Layer 2 of a small transformer language model trained on English Wikipedia (12 layers, counted from 0, width 96).
Take only the direct path to the model's output, skipping the later layers: a vector added to the residual stream pushes a token's score in proportion to its dot product with that token's output vector.

Output vectors of the tokens that the questions are about. A number n stands for (n - 128) times 0.011.
" film": 120, 162, 52, 79, 131, 204, 136, 161, 132, 148, 118, 129, 97, 147, 172, 109, 214, 114, 152, 157, 79, 99, 131, 120, 124, 127, 72, 133, 80, 199, 85, 145, 152, 128, 138, 118, 173, 133, 154, 178, 154, 106, 63, 125, 160, 78, 162, 111, 140, 129, 79, 98, 94, 63, 130, 125, 131, 169, 164, 112, 140, 78, 140, 133, 53, 155, 152, 127, 78, 110, 128, 56, 102, 118, 140, 123, 145, 109, 147, 155, 154, 154, 136, 122, 140, 111, 128, 59, 122, 106, 98, 105, 165, 165, 134, 96
"ime": 119, 157, 90, 187, 148, 186, 143, 169, 144, 109, 137, 97, 137, 233, 165, 134, 205, 244, 90, 121, 134, 130, 88, 168, 167, 124, 128, 115, 176, 124, 98, 144, 140, 93, 109, 122, 134, 190, 76, 152, 159, 162, 127, 123, 185, 122, 151, 94, 119, 112, 66, 133, 129, 143, 91, 97, 138, 165, 188, 59, 215, 115, 141, 145, 140, 111, 115, 121, 97, 97, 195, 39, 147, 182, 67, 71, 143, 142, 186, 136, 110, 175, 178, 120, 176, 181, 104, 119, 131, 154, 133, 113, 91, 99, 129, 142
"as": 149, 169, 173, 158, 135, 94, 105, 133, 131, 142, 146, 133, 114, 121, 106, 142, 149, 128, 112, 181, 152, 127, 110, 131, 143, 110, 119, 125, 131, 123, 130, 98, 122, 183, 78, 118, 184, 178, 108, 171, 131, 115, 130, 104, 127, 142, 123, 70, 113, 120, 132, 168, 17, 147, 92, 104, 133, 127, 124, 101, 101, 159, 72, 170, 117, 111, 87, 157, 110, 107, 154, 56, 150, 159, 165, 139, 147, 108, 82, 88, 137, 110, 171, 131, 158, 127, 99, 148, 151, 93, 140, 129, 95, 118, 124, 111
"Y": 136, 123, 122, 155, 149, 110, 103, 135, 153, 131, 150, 145, 182, 125, 88, 89, 107, 125, 156, 106, 118, 101, 117, 152, 50, 160, 83, 99, 132, 154, 130, 130, 113, 139, 199, 120, 161, 202, 102, 93, 169, 190, 136, 140, 150, 98, 115, 145, 115, 188, 100, 112, 182, 98, 121, 158, 117, 141, 139, 124, 93, 149, 188, 137, 135, 113, 165, 131, 100, 152, 140, 112, 117, 131, 95, 87, 137, 155, 166, 125, 105, 118, 165, 147, 207, 148, 91, 163, 90, 71, 126, 138, 117, 154, 171, 101
"ier": 102, 89, 159, 184, 93, 155, 108, 125, 107, 115, 111, 66, 124, 112, 118, 146, 108, 166, 36, 100, 130, 128, 125, 146, 148, 72, 150, 140, 136, 131, 103, 140, 134, 107, 153, 127, 174, 198, 56, 104, 131, 149, 179, 185, 118, 169, 150, 106, 93, 100, 143, 129, 136, 88, 123, 89, 141, 143, 145, 84, 130, 93, 113, 124, 94, 166, 123, 75, 111, 147, 140, 56, 197, 87, 151, 187, 122, 121, 122, 89, 178, 165, 149, 129, 105, 104, 107, 105, 77, 95, 110, 132, 170, 109, 136, 128
"ory": 158, 133, 81, 163, 96, 206, 90, 153, 130, 138, 179, 100, 132, 195, 114, 69, 76, 192, 136, 142, 168, 143, 119, 127, 81, 89, 105, 194, 110, 146, 183, 136, 171, 115, 132, 120, 143, 212, 96, 107, 175, 168, 117, 79, 85, 62, 166, 156, 72, 132, 186, 125, 143, 131, 148, 107, 144, 170, 209, 124, 190, 37, 172, 172, 85, 158, 172, 69, 64, 108, 126, 115, 111, 112, 147, 75, 143, 149, 147, 118, 203, 196, 134, 160, 151, 138, 95, 134, 165, 112, 66, 134, 91, 96, 123, 152
" University": 114, 109, 187, 120, 117, 142, 134, 170, 165, 146, 112, 130, 125, 158, 134, 78, 148, 116, 117, 81, 184, 144, 126, 127, 164, 198, 145, 137, 59, 96, 74, 168, 124, 131, 109, 119, 135, 126, 134, 103, 136, 149, 106, 49, 141, 84, 155, 159, 124, 124, 109, 115, 166, 131, 139, 117, 178, 192, 158, 177, 108, 101, 144, 152, 132, 134, 146, 110, 88, 164, 129, 73, 104, 134, 125, 113, 131, 127, 116, 73, 93, 166, 161, 124, 173, 113, 99, 80, 113, 51, 109, 92, 162, 160, 92, 106
" him": 74, 111, 98, 112, 144, 98, 131, 145, 144, 145, 151, 94, 148, 185, 130, 138, 137, 167, 96, 132, 125, 168, 179, 133, 57, 158, 117, 113, 87, 138, 124, 161, 155, 185, 148, 131, 148, 126, 112, 90, 106, 132, 138, 132, 131, 103, 149, 98, 51, 162, 94, 148, 119, 71, 150, 138, 148, 202, 137, 135, 159, 104, 143, 163, 98, 137, 143, 87, 58, 88, 197, 124, 112, 99, 171, 104, 99, 181, 178, 189, 181, 110, 119, 116, 155, 137, 113, 70, 114, 161, 153, 97, 164, 124, 148, 116
"ies": 132, 57, 137, 172, 140, 141, 121, 131, 125, 130, 135, 87, 157, 110, 126, 171, 170, 146, 60, 57, 118, 115, 95, 146, 187, 91, 164, 119, 114, 34, 128, 148, 78, 137, 143, 126, 175, 225, 96, 66, 118, 121, 183, 92, 140, 90, 155, 96, 115, 117, 152, 142, 160, 73, 118, 136, 161, 174, 88, 111, 184, 80, 108, 137, 74, 161, 188, 125, 141, 114, 82, 101, 68, 108, 160, 117, 142, 130, 98, 117, 207, 206, 94, 143, 216, 136, 147, 151, 144, 72, 98, 132, 166, 133, 174, 98
"ior": 155, 124, 198, 112, 79, 167, 105, 157, 127, 117, 81, 30, 170, 147, 135, 105, 110, 131, 111, 105, 120, 98, 174, 141, 92, 104, 165, 49, 85, 89, 82, 109, 176, 149, 131, 134, 148, 154, 92, 113, 202, 75, 181, 158, 154, 172, 77, 61, 67, 134, 73, 133, 145, 125, 179, 122, 75, 187, 203, 97, 85, 14, 172, 99, 134, 162, 211, 86, 121, 146, 122, 143, 170, 113, 207, 120, 121, 155, 139, 112, 190, 157, 173, 151, 193, 114, 66, 115, 113, 94, 71, 124, 73, 137, 151, 93

Output weights of attention head 0. The head adds the sum of these rows, row i times number i of z. A number n stands for (n - 128) times 0.0042.
o0: 125, 183, 129, 173, 159, 142, 163, 171, 148, 86, 137, 104, 115, 99, 208, 143, 151, 134, 152, 143, 127, 180, 79, 199, 130, 148, 92, 109, 129, 117, 132, 181, 139, 145, 151, 154, 147, 95, 108, 162, 125, 132, 164, 140, 79, 194, 117, 116, 139, 97, 153, 96, 157, 163, 171, 79, 82, 87, 146, 83, 147, 85, 94, 101, 73, 187, 86, 107, 145, 139, 148, 191, 159, 136, 162, 100, 120, 168, 174, 138, 165, 117, 160, 183, 130, 97, 175, 134, 135, 137, 130, 181, 124, 121, 87, 164
o1: 79, 106, 129, 98, 179, 140, 109, 64, 118, 139, 129, 115, 91, 138, 138, 138, 146, 107, 104, 134, 58, 142, 173, 129, 135, 122, 242, 72, 154, 166, 101, 159, 114, 113, 94, 43, 148, 144, 133, 98, 92, 96, 124, 145, 134, 135, 131, 135, 172, 156, 162, 149, 158, 162, 121, 124, 156, 59, 101, 129, 101, 137, 107, 95, 139, 156, 119, 150, 153, 158, 128, 40, 102, 112, 99, 119, 139, 117, 74, 162, 120, 105, 121, 132, 140, 68, 118, 103, 122, 123, 121, 123, 72, 157, 115, 103
o2: 119, 112, 143, 136, 89, 102, 174, 159, 123, 193, 129, 123, 150, 168, 200, 133, 158, 133, 87, 154, 107, 99, 163, 174, 199, 80, 185, 145, 100, 127, 96, 171, 115, 123, 97, 75, 125, 116, 78, 173, 125, 141, 96, 152, 166, 160, 140, 109, 114, 183, 87, 129, 121, 144, 69, 128, 58, 130, 155, 125, 156, 140, 189, 163, 137, 239, 170, 169, 80, 121, 150, 152, 155, 149, 195, 185, 75, 99, 131, 97, 148, 139, 159, 128, 138, 127, 128, 124, 106, 136, 134, 109, 163, 97, 193, 163
o3: 191, 140, 76, 147, 149, 129, 185, 162, 169, 165, 91, 123, 125, 217, 104, 125, 107, 165, 121, 57, 83, 170, 159, 171, 206, 142, 133, 135, 163, 117, 150, 98, 72, 169, 143, 89, 157, 162, 133, 115, 114, 128, 181, 106, 157, 111, 154, 169, 124, 142, 119, 159, 129, 152, 115, 108, 130, 146, 131, 90, 97, 161, 106, 111, 122, 125, 122, 167, 118, 111, 188, 184, 125, 104, 168, 106, 93, 149, 139, 109, 108, 158, 125, 191, 180, 177, 147, 148, 114, 57, 62, 76, 128, 121, 124, 130
o4: 114, 134, 133, 81, 54, 119, 140, 131, 120, 113, 147, 85, 111, 107, 105, 140, 100, 68, 95, 143, 109, 141, 151, 120, 121, 111, 137, 114, 164, 91, 150, 128, 92, 146, 188, 116, 138, 116, 79, 206, 161, 140, 125, 136, 112, 109, 134, 120, 126, 133, 122, 180, 144, 113, 150, 88, 167, 126, 169, 123, 94, 112, 143, 143, 155, 132, 77, 147, 156, 118, 172, 126, 73, 122, 137, 147, 117, 171, 134, 99, 197, 103, 112, 126, 88, 108, 118, 143, 55, 161, 128, 127, 116, 7, 75, 96
o5: 139, 146, 162, 144, 68, 145, 178, 149, 108, 117, 124, 174, 142, 119, 131, 160, 132, 99, 154, 114, 120, 209, 142, 98, 151, 159, 174, 122, 71, 101, 102, 139, 110, 122, 122, 68, 156, 117, 144, 121, 105, 168, 164, 135, 174, 130, 62, 150, 113, 140, 150, 156, 96, 124, 142, 134, 102, 111, 115, 108, 154, 117, 99, 123, 130, 98, 136, 137, 138, 110, 127, 189, 73, 118, 126, 92, 161, 101, 128, 135, 61, 124, 118, 143, 59, 110, 197, 129, 124, 110, 110, 159, 138, 120, 128, 185
o6: 129, 152, 48, 122, 119, 127, 140, 132, 128, 137, 145, 140, 121, 161, 63, 113, 94, 121, 137, 168, 97, 162, 112, 107, 143, 110, 131, 165, 167, 149, 142, 123, 172, 111, 117, 132, 134, 170, 126, 143, 124, 168, 164, 133, 133, 166, 95, 144, 110, 149, 145, 164, 120, 193, 126, 108, 183, 133, 109, 174, 129, 115, 162, 152, 140, 171, 141, 190, 89, 141, 213, 142, 164, 177, 115, 74, 93, 122, 102, 99, 136, 123, 115, 154, 137, 154, 146, 167, 103, 141, 97, 128, 138, 151, 52, 170
o7: 116, 86, 165, 172, 120, 106, 126, 152, 131, 83, 132, 152, 92, 71, 136, 131, 83, 188, 149, 112, 95, 96, 163, 149, 104, 169, 122, 195, 105, 133, 96, 102, 94, 155, 119, 135, 173, 153, 145, 164, 135, 129, 168, 150, 177, 116, 136, 170, 131, 167, 103, 141, 119, 71, 104, 127, 128, 124, 102, 143, 141, 168, 147, 115, 185, 115, 120, 173, 155, 156, 167, 127, 136, 95, 118, 166, 100, 104, 84, 116, 153, 109, 146, 86, 125, 149, 141, 116, 138, 146, 123, 132, 71, 122, 131, 154
o8: 129, 176, 112, 94, 157, 98, 136, 147, 104, 106, 92, 111, 115, 106, 94, 140, 170, 185, 117, 73, 88, 136, 110, 110, 107, 88, 118, 148, 137, 197, 101, 96, 194, 151, 77, 99, 99, 81, 101, 136, 159, 166, 124, 127, 168, 158, 117, 102, 135, 80, 133, 133, 130, 127, 198, 72, 172, 86, 116, 139, 163, 127, 133, 134, 128, 105, 148, 140, 139, 147, 103, 124, 182, 139, 139, 111, 134, 111, 107, 96, 166, 102, 114, 56, 112, 156, 115, 159, 136, 128, 101, 150, 123, 152, 139, 115
o9: 124, 65, 97, 116, 125, 137, 171, 112, 153, 140, 100, 107, 113, 120, 128, 181, 121, 101, 138, 131, 87, 117, 144, 104, 140, 150, 64, 98, 91, 104, 141, 183, 158, 182, 100, 181, 157, 87, 80, 196, 158, 134, 108, 164, 187, 153, 159, 119, 124, 116, 171, 100, 150, 146, 157, 75, 145, 129, 119, 151, 145, 136, 151, 87, 146, 156, 163, 77, 94, 96, 91, 45, 120, 81, 118, 118, 117, 121, 118, 129, 157, 110, 148, 129, 120, 152, 129, 99, 140, 140, 115, 121, 107, 93, 154, 176
o10: 88, 108, 122, 90, 69, 112, 128, 102, 90, 130, 125, 101, 55, 138, 83, 110, 153, 98, 150, 80, 122, 98, 91, 137, 141, 198, 99, 134, 87, 108, 116, 106, 120, 72, 83, 99, 166, 129, 178, 123, 117, 141, 178, 92, 146, 146, 212, 80, 179, 162, 172, 128, 114, 76, 103, 138, 157, 124, 139, 92, 117, 175, 147, 130, 138, 127, 156, 140, 140, 146, 59, 112, 152, 165, 206, 115, 136, 88, 154, 146, 146, 157, 155, 84, 145, 183, 117, 137, 115, 118, 92, 173, 139, 85, 151, 120
o11: 97, 103, 97, 131, 49, 135, 125, 182, 96, 92, 139, 107, 116, 130, 83, 153, 117, 147, 131, 102, 150, 112, 150, 152, 86, 64, 122, 102, 106, 160, 147, 117, 124, 101, 160, 41, 73, 131, 126, 127, 139, 131, 150, 99, 200, 136, 143, 88, 83, 72, 135, 169, 130, 167, 141, 155, 40, 92, 107, 76, 83, 126, 167, 132, 125, 146, 125, 69, 95, 163, 82, 136, 200, 85, 158, 124, 149, 160, 105, 93, 174, 77, 135, 177, 88, 166, 114, 111, 125, 132, 120, 87, 101, 157, 141, 168
o12: 163, 86, 147, 131, 120, 102, 163, 125, 113, 159, 180, 86, 135, 109, 196, 123, 111, 98, 88, 158, 111, 117, 105, 135, 146, 158, 141, 109, 133, 103, 114, 131, 127, 112, 95, 84, 100, 130, 158, 130, 170, 105, 140, 190, 67, 130, 167, 158, 130, 131, 131, 133, 182, 169, 139, 128, 171, 151, 125, 97, 140, 127, 150, 146, 154, 182, 90, 88, 149, 160, 121, 121, 197, 164, 92, 148, 54, 117, 62, 144, 121, 157, 141, 131, 49, 128, 167, 117, 189, 89, 104, 115, 133, 163, 97, 149
o13: 153, 108, 202, 163, 179, 154, 135, 129, 163, 109, 155, 151, 147, 135, 166, 103, 160, 89, 134, 158, 91, 144, 178, 172, 80, 128, 117, 98, 154, 155, 132, 128, 136, 151, 139, 159, 208, 101, 102, 82, 143, 145, 116, 96, 116, 148, 153, 183, 132, 153, 175, 148, 128, 163, 114, 108, 129, 122, 82, 39, 120, 136, 95, 128, 110, 70, 145, 135, 128, 126, 101, 118, 142, 133, 113, 127, 137, 95, 97, 79, 174, 139, 107, 150, 106, 160, 107, 136, 98, 86, 145, 100, 117, 154, 132, 153
o14: 135, 55, 141, 85, 99, 185, 93, 100, 112, 120, 168, 134, 167, 105, 126, 151, 132, 178, 91, 162, 123, 157, 79, 186, 107, 156, 139, 117, 130, 95, 152, 118, 130, 161, 112, 110, 153, 141, 117, 130, 180, 134, 102, 131, 104, 123, 145, 100, 101, 130, 101, 143, 107, 135, 150, 198, 97, 105, 50, 143, 178, 103, 120, 98, 146, 126, 91, 175, 130, 158, 132, 89, 116, 113, 124, 40, 105, 158, 139, 125, 175, 129, 160, 203, 103, 160, 105, 147, 141, 162, 107, 184, 121, 111, 142, 46
o15: 107, 139, 109, 141, 121, 152, 145, 104, 131, 145, 161, 119, 126, 52, 152, 117, 122, 129, 96, 160, 114, 131, 151, 138, 180, 133, 33, 79, 119, 87, 128, 149, 102, 124, 145, 176, 177, 92, 118, 42, 109, 180, 35, 136, 119, 170, 161, 110, 131, 141, 100, 142, 68, 166, 168, 146, 101, 156, 165, 140, 175, 118, 128, 110, 107, 150, 91, 113, 113, 131, 133, 122, 92, 133, 110, 134, 146, 123, 110, 152, 120, 67, 170, 127, 101, 126, 102, 131, 100, 180, 123, 144, 150, 113, 126, 161
o16: 152, 97, 120, 101, 82, 160, 100, 82, 110, 114, 143, 95, 109, 161, 161, 117, 125, 117, 176, 131, 109, 165, 104, 98, 193, 130, 133, 98, 157, 125, 166, 158, 123, 95, 124, 148, 132, 108, 113, 162, 108, 116, 119, 175, 82, 78, 125, 118, 162, 93, 90, 136, 67, 78, 122, 151, 90, 97, 121, 102, 58, 152, 123, 79, 151, 156, 115, 141, 174, 148, 82, 93, 148, 137, 100, 160, 118, 192, 25, 115, 136, 93, 137, 137, 124, 86, 125, 173, 184, 91, 82, 148, 122, 128, 171, 122
o17: 88, 167, 185, 132, 130, 118, 150, 59, 162, 157, 48, 103, 154, 152, 128, 145, 93, 48, 116, 109, 140, 105, 101, 21, 156, 137, 75, 148, 119, 153, 98, 139, 123, 192, 164, 152, 173, 154, 138, 115, 126, 152, 134, 121, 136, 129, 156, 170, 164, 84, 117, 146, 127, 127, 93, 137, 113, 186, 67, 153, 154, 120, 107, 163, 126, 69, 127, 74, 116, 140, 116, 117, 143, 101, 111, 119, 128, 136, 152, 118, 114, 154, 105, 111, 105, 165, 123, 136, 129, 151, 120, 112, 118, 165, 128, 142
o18: 90, 110, 157, 116, 186, 140, 162, 142, 154, 112, 131, 94, 99, 177, 108, 109, 130, 148, 88, 112, 156, 104, 207, 77, 108, 154, 195, 145, 107, 154, 135, 187, 95, 156, 168, 154, 77, 126, 141, 162, 132, 135, 119, 148, 92, 120, 121, 133, 97, 162, 152, 139, 136, 136, 153, 109, 124, 148, 65, 146, 92, 96, 172, 103, 76, 119, 87, 146, 152, 124, 119, 144, 103, 99, 114, 156, 149, 106, 182, 139, 111, 187, 93, 125, 115, 119, 145, 141, 162, 116, 119, 120, 212, 179, 179, 177
o19: 117, 134, 137, 142, 143, 103, 149, 131, 178, 176, 121, 191, 190, 166, 113, 139, 157, 180, 148, 155, 140, 124, 138, 105, 87, 149, 143, 127, 147, 85, 131, 71, 154, 118, 131, 129, 112, 100, 145, 119, 108, 83, 128, 151, 156, 95, 167, 116, 111, 74, 126, 169, 118, 205, 159, 114, 120, 150, 161, 109, 115, 162, 161, 90, 165, 164, 146, 155, 168, 162, 87, 104, 132, 135, 105, 113, 160, 106, 132, 138, 129, 133, 147, 146, 150, 93, 202, 127, 146, 153, 190, 165, 106, 157, 94, 112
o20: 124, 172, 117, 144, 78, 168, 96, 137, 157, 123, 80, 110, 114, 100, 165, 107, 168, 98, 136, 81, 144, 120, 128, 149, 123, 143, 44, 208, 109, 126, 152, 143, 136, 110, 179, 163, 83, 152, 127, 127, 165, 198, 98, 93, 120, 41, 140, 130, 132, 164, 122, 195, 123, 95, 153, 98, 163, 146, 135, 132, 189, 162, 137, 163, 154, 135, 106, 159, 120, 112, 164, 95, 137, 130, 122, 69, 120, 135, 157, 152, 116, 116, 113, 68, 151, 128, 164, 101, 93, 113, 105, 161, 105, 70, 122, 126
o21: 153, 137, 158, 111, 111, 102, 112, 145, 114, 123, 141, 192, 99, 94, 111, 49, 103, 112, 152, 65, 116, 111, 183, 146, 28, 144, 161, 162, 127, 105, 171, 127, 112, 133, 100, 121, 173, 142, 126, 131, 147, 137, 158, 202, 129, 117, 73, 137, 136, 168, 168, 148, 150, 70, 143, 152, 107, 134, 119, 110, 147, 145, 149, 130, 98, 162, 96, 127, 128, 119, 193, 109, 127, 144, 140, 41, 193, 108, 87, 125, 117, 125, 119, 72, 106, 198, 91, 125, 132, 187, 145, 67, 113, 163, 164, 152
o22: 65, 119, 155, 122, 117, 175, 113, 89, 96, 124, 55, 111, 148, 141, 155, 84, 81, 93, 99, 116, 45, 30, 140, 183, 148, 142, 163, 201, 102, 164, 163, 154, 75, 122, 176, 145, 143, 119, 98, 129, 154, 172, 97, 115, 105, 95, 149, 105, 68, 117, 133, 110, 134, 148, 109, 144, 134, 62, 183, 131, 119, 112, 117, 68, 153, 199, 148, 76, 159, 107, 87, 163, 173, 118, 82, 93, 104, 159, 140, 113, 86, 187, 80, 152, 89, 169, 137, 103, 156, 122, 165, 134, 79, 102, 131, 147
o23: 130, 73, 103, 138, 139, 153, 111, 112, 164, 91, 133, 182, 132, 117, 189, 88, 150, 101, 158, 133, 159, 194, 110, 195, 127, 138, 102, 152, 145, 81, 74, 136, 105, 145, 94, 104, 154, 179, 100, 157, 151, 146, 159, 128, 93, 179, 106, 101, 110, 132, 114, 100, 148, 154, 150, 114, 166, 151, 109, 152, 126, 146, 65, 171, 191, 162, 190, 141, 101, 106, 109, 99, 119, 76, 143, 154, 150, 84, 101, 101, 137, 185, 111, 129, 118, 142, 122, 140, 107, 174, 164, 87, 168, 158, 120, 107
o24: 124, 155, 153, 165, 155, 183, 111, 130, 106, 121, 82, 100, 65, 179, 91, 132, 147, 112, 125, 131, 146, 170, 140, 84, 108, 122, 117, 99, 109, 89, 126, 93, 173, 79, 138, 141, 140, 150, 95, 162, 130, 164, 131, 101, 110, 122, 139, 156, 97, 151, 111, 81, 128, 97, 99, 171, 78, 134, 108, 98, 143, 102, 83, 178, 126, 194, 105, 120, 113, 168, 124, 140, 137, 140, 164, 99, 158, 131, 95, 100, 157, 169, 127, 156, 113, 158, 77, 103, 144, 91, 107, 155, 125, 122, 141, 132
o25: 129, 96, 111, 102, 187, 84, 59, 111, 97, 117, 136, 139, 121, 119, 125, 81, 95, 153, 118, 108, 124, 115, 96, 111, 168, 162, 129, 108, 113, 113, 121, 145, 130, 157, 118, 99, 111, 121, 98, 150, 77, 92, 138, 96, 99, 178, 109, 165, 156, 172, 117, 195, 118, 152, 130, 77, 78, 133, 96, 141, 90, 73, 111, 133, 164, 78, 141, 89, 115, 96, 139, 116, 185, 114, 170, 117, 150, 102, 179, 126, 112, 122, 99, 41, 133, 89, 158, 143, 61, 145, 110, 131, 176, 127, 125, 110
o26: 123, 197, 100, 118, 134, 68, 196, 145, 121, 153, 111, 136, 164, 139, 152, 170, 133, 99, 133, 137, 116, 125, 88, 128, 135, 100, 165, 145, 111, 179, 154, 121, 85, 166, 124, 97, 172, 165, 119, 154, 109, 70, 119, 117, 72, 86, 127, 171, 100, 168, 160, 166, 150, 114, 138, 120, 131, 121, 132, 102, 164, 112, 145, 130, 133, 133, 105, 156, 167, 132, 118, 93, 100, 135, 130, 120, 74, 215, 109, 199, 181, 128, 75, 81, 122, 110, 159, 131, 91, 102, 151, 185, 122, 199, 143, 102
o27: 139, 74, 134, 182, 106, 164, 137, 154, 77, 90, 137, 152, 94, 115, 105, 136, 141, 116, 135, 117, 140, 166, 100, 147, 182, 116, 157, 129, 180, 142, 102, 90, 119, 169, 156, 146, 99, 143, 52, 153, 86, 135, 179, 70, 141, 109, 105, 114, 135, 124, 78, 161, 148, 104, 84, 144, 126, 120, 142, 124, 121, 104, 51, 141, 108, 140, 156, 95, 185, 135, 169, 138, 82, 138, 93, 110, 150, 126, 120, 195, 176, 106, 145, 87, 139, 116, 208, 141, 118, 100, 211, 116, 179, 129, 145, 162
o28: 123, 86, 166, 115, 109, 55, 176, 82, 76, 107, 156, 103, 155, 166, 166, 140, 114, 170, 213, 108, 133, 125, 205, 134, 114, 181, 62, 115, 150, 133, 102, 164, 130, 161, 106, 89, 152, 98, 176, 163, 143, 126, 122, 107, 112, 114, 106, 159, 90, 148, 64, 114, 136, 114, 153, 124, 98, 125, 158, 130, 95, 96, 80, 124, 127, 169, 118, 96, 116, 87, 157, 177, 113, 215, 95, 154, 173, 96, 169, 118, 149, 119, 127, 192, 115, 125, 112, 145, 87, 133, 122, 111, 123, 161, 138, 107
o29: 175, 149, 164, 157, 106, 121, 102, 129, 137, 99, 99, 87, 112, 72, 145, 152, 82, 154, 118, 166, 163, 92, 142, 145, 106, 135, 110, 52, 64, 110, 79, 117, 123, 203, 98, 118, 121, 155, 124, 142, 101, 106, 132, 146, 145, 75, 158, 205, 161, 157, 168, 72, 92, 99, 116, 82, 186, 123, 130, 129, 141, 167, 115, 102, 101, 103, 168, 67, 128, 138, 100, 154, 97, 134, 158, 139, 133, 171, 127, 171, 95, 83, 140, 120, 133, 173, 162, 119, 137, 137, 147, 145, 111, 121, 75, 113
o30: 147, 144, 130, 109, 84, 92, 125, 120, 150, 123, 102, 138, 171, 155, 131, 155, 153, 173, 96, 140, 97, 155, 114, 116, 165, 64, 154, 109, 106, 178, 136, 136, 128, 94, 159, 150, 78, 87, 119, 110, 199, 131, 117, 83, 115, 138, 133, 169, 111, 141, 170, 165, 113, 81, 53, 86, 135, 155, 96, 168, 166, 125, 143, 127, 141, 161, 146, 98, 119, 133, 155, 126, 120, 140, 165, 123, 109, 129, 101, 126, 116, 184, 159, 49, 93, 149, 147, 206, 117, 79, 123, 120, 177, 160, 129, 86
o31: 96, 202, 77, 98, 136, 155, 209, 141, 123, 113, 89, 112, 103, 169, 108, 182, 125, 159, 178, 115, 135, 135, 99, 111, 113, 130, 153, 137, 122, 120, 77, 185, 79, 190, 101, 125, 102, 119, 114, 97, 131, 152, 93, 155, 125, 170, 147, 85, 150, 162, 138, 132, 93, 140, 74, 86, 75, 102, 125, 140, 144, 107, 120, 143, 156, 183, 134, 143, 118, 97, 152, 115, 131, 108, 94, 128, 93, 123, 134, 151, 157, 86, 134, 160, 118, 92, 90, 79, 135, 139, 109, 141, 168, 117, 106, 78

Each question shows a token from some text and the vector z that the head gathered there. A number n stands for (n - 128) times 0.033.

" s": 124, 122, 123, 133, 122, 142, 119, 132, 137, 137, 125, 132, 114, 122, 132, 131, 113, 134, 130, 143, 103, 128, 136, 117, 121, 120, 118, 120, 142, 139, 137, 128
Which three tokens does it push up most, strongest first? "ior", " him", "Y"

"ers": 119, 125, 116, 126, 136, 115, 117, 119, 131, 117, 135, 120, 141, 141, 115, 119, 145, 149, 127, 110, 132, 126, 115, 131, 146, 128, 131, 142, 117, 101, 151, 127
Which two tokens does it push up most, strongest first? "ies", "ier"

"T": 101, 128, 113, 125, 143, 102, 147, 128, 137, 120, 107, 118, 120, 123, 138, 108, 130, 130, 128, 117, 143, 112, 119, 113, 129, 131, 131, 134, 108, 137, 134, 135
Pushed up most: "ory"

"b": 123, 149, 142, 106, 144, 97, 151, 140, 122, 145, 127, 143, 120, 135, 100, 115, 129, 132, 133, 96, 127, 143, 105, 118, 129, 119, 141, 155, 138, 139, 135, 136
Which two tokens does it push up most, strongest first? "ier", " him"

"als": 83, 167, 143, 141, 158, 123, 122, 128, 134, 164, 144, 128, 135, 142, 100, 120, 138, 116, 87, 215, 114, 123, 122, 126, 105, 104, 162, 113, 94, 131, 167, 100
Which two tokens does it push up most, strongest first? "as", "ies"

"st": 97, 144, 144, 102, 133, 117, 119, 118, 149, 135, 126, 133, 107, 123, 144, 129, 125, 83, 95, 77, 117, 107, 110, 103, 116, 97, 135, 154, 124, 111, 117, 138
Pushed down most: " University"

"ed": 108, 154, 124, 130, 138, 130, 144, 123, 142, 127, 123, 105, 147, 147, 116, 122, 131, 142, 131, 120, 129, 123, 129, 102, 128, 135, 133, 124, 121, 121, 139, 135
Pushed up most: " University"

"|": 143, 129, 135, 116, 150, 153, 148, 130, 122, 143, 132, 121, 104, 104, 141, 146, 132, 123, 140, 143, 150, 123, 126, 123, 122, 134, 122, 108, 118, 128, 135, 116
Pushed down most: "ies"

"on": 161, 88, 117, 133, 141, 119, 84, 127, 164, 105, 144, 143, 141, 155, 116, 100, 132, 131, 114, 98, 134, 126, 122, 126, 153, 130, 150, 151, 139, 153, 130, 103
Pushed up most: "ior"

"pe": 127, 101, 120, 124, 139, 103, 165, 127, 137, 146, 165, 123, 121, 98, 105, 138, 110, 129, 131, 149, 117, 140, 146, 158, 133, 145, 96, 97, 165, 136, 120, 135
Pushed down most: "ies"

"ired": 119, 133, 118, 142, 120, 114, 102, 133, 129, 148, 113, 126, 139, 120, 133, 108, 135, 126, 134, 107, 122, 138, 144, 108, 119, 123, 137, 125, 132, 145, 112, 125
Pushed up most: "ior"

" K": 150, 156, 131, 106, 114, 119, 124, 110, 132, 114, 87, 119, 120, 146, 144, 128, 135, 120, 139, 145, 130, 120, 146, 112, 120, 106, 131, 134, 120, 133, 134, 138
Pushed up most: "ime"

" b": 123, 117, 115, 131, 121, 137, 121, 122, 129, 133, 121, 123, 110, 138, 124, 149, 132, 145, 112, 150, 126, 126, 130, 107, 123, 114, 141, 113, 119, 142, 120, 113
Pushed up most: "Y"

"in": 130, 123, 136, 147, 125, 114, 104, 121, 113, 123, 147, 139, 125, 139, 99, 125, 107, 111, 106, 121, 105, 117, 124, 126, 113, 125, 120, 124, 122, 144, 127, 122
Which two tokens does it push up most, strongest first? "ior", "ies"

" T": 130, 127, 121, 134, 130, 129, 127, 132, 129, 127, 122, 126, 121, 128, 129, 130, 125, 128, 125, 123, 127, 129, 125, 123, 127, 140, 129, 129, 123, 135, 129, 132
Pushed up most: " him"

"ab": 159, 155, 89, 177, 102, 138, 135, 143, 139, 105, 181, 159, 121, 185, 140, 93, 89, 102, 164, 138, 113, 158, 155, 92, 98, 141, 188, 124, 111, 122, 168, 148
Pushed up most: "ies"

"20": 137, 143, 129, 122, 140, 107, 123, 133, 131, 127, 139, 121, 123, 113, 156, 134, 135, 124, 128, 125, 141, 118, 118, 122, 133, 121, 126, 114, 135, 138, 135, 132
Pushed down most: " University"

"an": 114, 147, 99, 111, 100, 117, 130, 130, 126, 135, 144, 107, 119, 135, 88, 114, 116, 135, 165, 163, 145, 123, 105, 144, 128, 134, 144, 140, 133, 144, 143, 111
Pushed up most: " University"

",": 131, 127, 127, 129, 127, 126, 117, 135, 132, 125, 125, 119, 113, 127, 125, 128, 123, 127, 122, 125, 123, 139, 127, 127, 129, 139, 130, 125, 121, 138, 132, 127
Pushed down most: "ory"

" ac": 125, 126, 125, 132, 130, 125, 124, 133, 135, 136, 125, 125, 120, 129, 138, 123, 129, 131, 126, 125, 125, 124, 131, 111, 126, 130, 138, 121, 124, 139, 135, 137
Pushed up most: " him"

"te": 117, 121, 132, 136, 120, 87, 112, 149, 134, 114, 143, 125, 161, 116, 111, 88, 93, 139, 139, 130, 129, 94, 124, 138, 120, 141, 135, 119, 132, 141, 133, 124
Which two tokens does it push up most, strongest first? " University", "ies"